Layer 9 of a small transformer language model trained on English Wikipedia (16 layers, counted from 0, width 96). Numbers have three digits each and are written without spaces.
Take only the direct path to the model's output, skipping the later layers: a vector added to the residual stream pushes a token's score in proportion to its dot product with that token's output vector.

Output vectors of the tokens that the questions are about. A number n stands for (n - 500) times 0.0032.
"Jr": 454374413346480286582394708346344573570362628462476391541401552456495485628415606556435646403468647530597491480596755667592362356490294661295444533428617415225542378523335517670528552480712565673474634585342500542506479435506467590789601520529414717520358625448466468419677493297709421240
"grossing ": 537532567461397329786397476541527470458358466501625434366610915553656472561544378451554172271344501325302346445489791452359559447265447565502496740726763357668295314913206387745636408578655647550506459643418503891624366411333242553346591515425452489675456445482630535551644211293600481643
"Destinations ": 673455476364352210583543554485731570473530189369539522621387478378334550637607497398209666530182475384376294745352467492409602414178453751211610696732643380955390534663409459805713577444475852649404738583674424412709407338511261557397594628460527305429395404626301504677471430591717584255
"ularly ": 448645540180188343535540380576721655421405423463789535672582566545641561699691820131513605522379740595257319658370633061410484464340417454230537461523678313574396451606717385670723518618589486360363462554265461553356389210456301535811702642601616447629417410525245594664535282413791438590
"techn": 575396458514591334420616527507632451732526515535504492476344659514577496569551563510556722412421723505589510491375528488422373395486442743397666529569564421692267466528419389492560402513465552591419267640497489499424374410492538511642330489607423437489523459461594589320456472285618507492
", ": 518594469523602722427604407531673563499667363528565369695541347586471499290475487620646557648613451559412420361638355412560283467636668362639383272346352681494592642335590382435515719387408322446530321546317470474358317672375616574423463513611333554502452549605569555400630536593525660333
"bling ": 424859368292333413790278624600549544433455575418513377413400742676296455654603543250454606644260704577246444485381458408517738558564443758359475675413610278698319407777370368681621443492408630569757433565738427359582493290509564543592513540393452574532613352367537728343566432250527377337
"odr": 413424304376357233549570542581618477563525660326656581430291691537357394624618564440652556303545359464486306395193611486386564612502217557273609654450832346702314403594518440655680382452623346783311271521449450614710677290506589523725573594614651513464654449387394589468616391270528696562
"leton": 488482437274332439766552557483549487464309474465405517646405619293715554508620423504330432607525661301343523501415685403424563458504500439403525472392482568470348511659318722594564493414713605497593570580673422341571621329617404553501720603653686414376498224481383601573460387720716288309
"million ": 298751486486475401589549668397565448429406473495438681518574743574444647402508585353286558490517556418349507542401504536573507418310281646416706707568743343797280488615441373657377328404584792660710570646788478511520378304491660488331443407449454389398388772431576531437567360549287410218
"least ": 446405454221479487379564453381756439335503486499445551534418508639731582542379503365517601463119636494365666569367651284926339596190455348470648703624980604561553672882522418594567170398611673376452482601555507347782563492384166419631361558662656372645408461605379614305409340423715472136
"Bros": 600472326534331399697366396462462600705478727565584643554290513514497669748502690429360396521206557521316335408572706497441480378370115686365609687592700639577472269728493564759563448352632545619514565655336455522311550249478451580811569428406613344582273514233541630446407537292590426461
"rist": 419369327459261493502545403468499543642513569493474562509375708454767566593558475529600718677771545373409440297510484296475640656609605731336601552393650272517441417556328380397620321611460525510494644610495427625691428113401304525638290618578670546649355399499376522299605422449649314566
"of ": 228505380622361663509434297220708467601516535618677299772719447780382237517320604499647529455395559718618544446607396725481577478570545610458574465260304341337493564611585637358334648754372452369404275652496526493379317487605587469319527362670501541493704700416604420382619626385299429581
"suffered ": 674395561338276238472497404568527505501532642408401396468587677743612629526415482519351547292375684585481421440664594550488542614346437636438514584420532501571304470799477182615449444557437765560391581640355487449324474419487498540523526440428593295582458591292491540336658388645660674577
"urric": 710577546412351560720257454592464375667272747402395659686412599618602717904669582357524516407212273284344476434283413551152520677412386809232424474534815388777268462647381244597594659578589471892325735578417431432567477244546426526663554603548670246549543433549532464290430413205808378415
"No": 494580603469500572506408494466316480466511587787449485760464536490531337473354595357686537525327369552625487451596464462326275485510382415600455621533491290364614510468524410494475491428545586531552298470443509565587628632641516478575494518462573486604404590432529433306571452793619286584
"etc": 353557341668347196439241510780668616691440425712384238696290669542557546525659442571618554299080496643168594458520576744393442353374233659155455520495748383299483670430645331870594632430602631441260907747521571546683566454570285657828668563587446358478434499337634577355600425091810258166

Output weights of attention head 0. The head adds the sum of these rows, row i times number i of z. A number n stands for (n - 500) times 0.00064.
o0: 563405567578492493574323636541557484376550360492627437287382495607496477640549589773397427684708393398286328533594416417540581487712752637369690488629501467597342477483560435352576542195663716377715456576593450390670530489546467360367361485340555356487427492604622454562533386321274594433
o1: 568660569384347579730427698429537468692546546797371457581628454658384459662327655529609542531508578569625453484399551515623300448563507436447586527502666508609444517142270422560610458414486369482574458586548471527502149326396480526624442551661680423534457330475613542383344255354557371461
o2: 621489779410546457417476481733452309566569558620461344399672732749533395524362326606434577661604554568622630430263320586409625487306457424288565474456350470435521193618510553372731476323377394241654603417562785526626506439639364461541488353475499421649613655427371573325354438696583372682
o3: 609426397396392510454521599484489614490574595756607548428782444417375349491442591564458746513479597622568377397792515498257636568511506490342562437431455555372470484293708364408430540608549515413325328517631578599676512555236465485519403441408462263581338457226721543514523589658531535574
o4: 383368468533522238360473333511356551453349733321317271628709384618379632456359665686434608467556640537507565470516480515620727473511562531519467416437719643497617346405509366417697289473494422548466663517288336475768286588596484362423484548617338533369764487636642601613474481514757386437
o5: 677513616572645312407453460471413622523736633613351507535325477360395746559498522427687461330653446656473535431589603579351384567508360201648310446547462493503675497516576606667643177336589396425621409495687602416668682338460614438622459442295426412272604428367529393464419421626602533555
o6: 601770585486598310693483560395415573322472452272573524389570337370489633551589551633415664566648324671579470678621390529579343424364585471482599711135327574434517520418492673622468361616494565565555414387417379407334348471679435524364676594620380182389518836411494476610500503661501493348
o7: 610495395485577641555465660477370387530562397703641381730466568424237803496422405498530623550639559739328539553442482444492450434534411468462495438460438421433569665480701282390296385555609424454543456650635675449534533377574342473538394386723447265501578383538438583629495760438344497261
o8: 559534537621229282468375456674659522576503424532705357455444523346476370664613373247598426429476636738432712449609366409469660469465437620358575447359262716543789471540569479359699548663618416564539485580673333392529322532516524501504408697465417514409226728544454463344458643425618445392
o9: 396653481588638559579618606720569349742500568358429562389445207324730639566454447606677473399428333516328553412466604554326495614482539494279607568375350762288664464536817637510478619390564471445480402381639517636538595657529588423762301212635396530408466328278443381492554536355289422582
o10: 450512501483567334572490473738668564451210449626650606470570522479386526527569501404368343658415547598467362517370340547642524657486432519395538305722764483252769590404227529792326543284555435543439297520435528489569468593486523354533593671384288413754671371346480564603548592491418703324
o11: 615527601421392399497309492530547453379519531535538668511636334714424511480179354627531518378558494564510352614549378559330514637524764489399431531381440681593395399463460597456519024606396765649468552493372513718560319418668522507794431758469465449521447537466563432553437542487300737336
o12: 497616423602429368578550408363293404712401589292670576464416549538386618353269571453635583492593370593667737542377463518345333564321435660382468376326686307515359308593571562569450464597506610587608528546745588528460647418717597594382491429712245575577437467219613464421514518608540698270
o13: 494652396387312520437353480567420586472782420549677558427372546482383410490553503511657302695452366517514641418533561562487547440510588372424361725479438590334346357526349418538400591430810605664594399533427602848424501501503478429576463459602308527667570476472610337634453357526514291647
o14: 655555566436492577473599478537208360497504572526586367615468544388517525311522538791255519419545386695371464303369515464614747437225408350411520411615358672820496715472409542701468483533475576650547582554319567505458545611537532514374359573324628353470420531431427465466532388553580646576
o15: 679500402444417554534612628484501441321477497495430641396518517314431434546258490325449517687403674440407546544287509452432536564500695523635372653766390551616798491430365575504723415548313749385581753576611589585582354556487407314426432669625452617270387458320413532589266587522586248496
o16: 593312519483365719354569563350180440477493703513634253636455480645549371534370552508473476592352667441513332503521496485543416380720548376396593567477412581360719482395642649577302400491563476394549417450541682687375391559678588467434496486508578756356300346560659423394613591620529496546
o17: 437513590442421460634639311516436424497606471483732349389342511332573303361511710373433599333761544423563558504556509386720477729504562523537658482524542526484472635400557453372515387437241440451485483648348666176253494438456653520671421506489730611608548532438465559589690519350435496589
o18: 633423618483400347396322520662587483301342609632349542593686532306532522519490527437428287611706502474482394526646378396493359315533289477431357687576511449721623481364514589699389222437530601455603540425659433425424375584598415605638383429659526518729291484541562441786576367498491449817
o19: 395487285408468168255543592447633434557541612692568618490362484649577599596329680711208577444332576511283651453406532519478514253517590500642359292473456393445629578315558564502708525576491436471588612728334671607667571646561504589542591205466461457527363565463403577663518366484435541370
o20: 481423336496457536574494516443611640712427766593741512475528487509366511592445493545694203616506494373376386300492465471789445600520405455412548541190253407320461444250416618459660360588531478522653701349491519452654688475502446446554446544535567511613536290655408628462433654548455418607
o21: 417534412551426226415718736517677386256613591710483591527568432581359541437480485564780385293337693484883595567607469376620349502400464516469491358374272505485351475384296296564451640388431641580513554533480488590531557567448547389349548412534434482705481390568503426469723641522565549501
o22: 519476515569454525404443463599477627563585644578603493620289768669446372623453481661495549450475401454444334543653428414182333614517566544562289538663517156562872514372575404434649763367402425667401488459400462533236615487407324419513470597501412384365719635610525462331756398347492486719
o23: 659486569561691454492205591618440463503374586435443406363487540470473629729374480526462640280406415489737533598649323444638457536602521543597509421539305280552611515553554610240593514947565431379399727482472585693310494371515458352333533590294478349429742458327699317587561618544256500492
o24: 384296462690317398547312634388441427655491489546539670507616446466659342440632306622565505269551439372556163566524447443483448503589465393584604564682474435559557709385449436686482612658340279383527621781372542413746440426423697469335575365575362549507685532696350333626466425577464744480
o25: 648526418536465360650525681343333626626588638481575610588562405504507616624347536414650533465547443621596332704505700327581648556543278595266169424671548532577266506798567532520667329504561539501332472238373473365364337612697281453612493315435533419332516626436302509376367646675706413462
o26: 541426414392782206478374454143652205545411580582565594671553566613428314485471450412604442528359422532508657315597608600454396553492352556685564662723305603524580584644682392617483267428575597467586336481425452533333459425487431266490561594570555408521557689382595574466491568408450620615
o27: 488615467422444408697540622309433540481592523412549412660466578529517459378302497582455316667239507442461481623437636557389391441494671496489382360442320772479524386505852203579584373586340473537464585489634563495560532549572524455622690734366352463558625376663270263673770462435525387538
o28: 789487452621466555569385191572630615431543575582530430655442440618419593245497720487521436715497400329570613653471544330343552533486530451469676478549259632685397650231366289468591481554412459279539346502352426441392473601505746345612480504443579508548497671469605565292461550684403592433
o29: 518417685603375437416556642389480550528506448530551382411457292668554639464600325515490514374429415482584657431590350383417443493344641385574529114573613576587457598504294629488428426769610546343716467303406442389354559669574496512582468422766489502667474567535418412680485608447594366609
o30: 620517696469377628385515451466434421496439447639286559549198540391508358359433718569704752482379377378450549651404424591563393460472444448446551437627613373408453631475784520525576526688653535690294527450391641358632411401443512630504225489808434477643533574606289327556530622647540385229
o31: 384452668530576491459631613510475325671343495500333407358496334626516595437511610531505453547402425616511459603538444350492563554480497718430504516607340327584521261524382288752608309430434243518513068508419682717452574824584628494310566439521613339538376400652569510782445486744657411564

Each question shows a token from some text and the vector z that the head gathered there. A number n stands for (n - 500) times 0.0055.

"Car": 415542450441500469545472457542473436533356508692566435613475537436279436359496479513385526380451
Which two tokens does it push up most, strongest first? "leton", "least "

"In ": 495642440603462415430418519356527485675555474421482491505445516533508390398538591379489445523392
Pushed down most: ", "

"Thomas ": 557563495650435570480444416480583486550444448525508555543504523511557555367562498385529499435482
Which of these tokens does it push up most? "Bros"

"178": 505427699519407602381508412366574570496564593484491498653519595541616468353436592447487423577657
Pushed down most: "of "

"| ": 372656340604431449498501506394666499587538424413484535593505394468580415401552618399556537546566
Which of these tokens does it push up most? "ularly "

"%, ": 499638476588505421455436531392561478657576455379512471510458519560541392425530573366480475515392
Which of these tokens does it push up most? "odr"

", ": 471654561667378305500493651519482572618575390280634506515399570537524589463514678386548488364404
Which of these tokens does it push up most? "of "

"rural ": 508651461545434428466463481385514467653542487410457439535465520573509423441545599375480450530409
Which of these tokens does it push up most? "million "

"Reverend ": 477606426567430439430407514401519467616519469477497459543484536537485406422576565423482404444462
Which of these tokens does it push up most? "Bros"

"other ": 423609472557438416448561444445566465540461442522529526481613481478524495406537661413496485583523
Which of these tokens does it push up most? "least "

".": 515645446612469415437425521348549489681573465433485485496430510534516410405545591381502435514397
Which of these tokens does it push up most? "bling "

"sq": 531544483513475406498448416414552484637469518474510408559439466534532433469522509410482476553476
Which of these tokens does it push up most? "million "

"Skel": 483578448516467465477453482427483476606483501525495443536468499510418436395511542451462490467446
Which of these tokens does it push up most? "million "

"chester ": 515645446612469415437426521348549490681572466434485485496430510534515411405545591381502436514398
Which of these tokens does it push up most? "bling "

"0": 450601512446552417398494625513480415530445377360484496481484483424569357509444550479452530540491
Which of these tokens does it push up most? "etc"

"but ": 487617457616515434471428542350534472635574499446507475509465475522547402407567590397521448499402
Which of these tokens does it push up most? "Bros"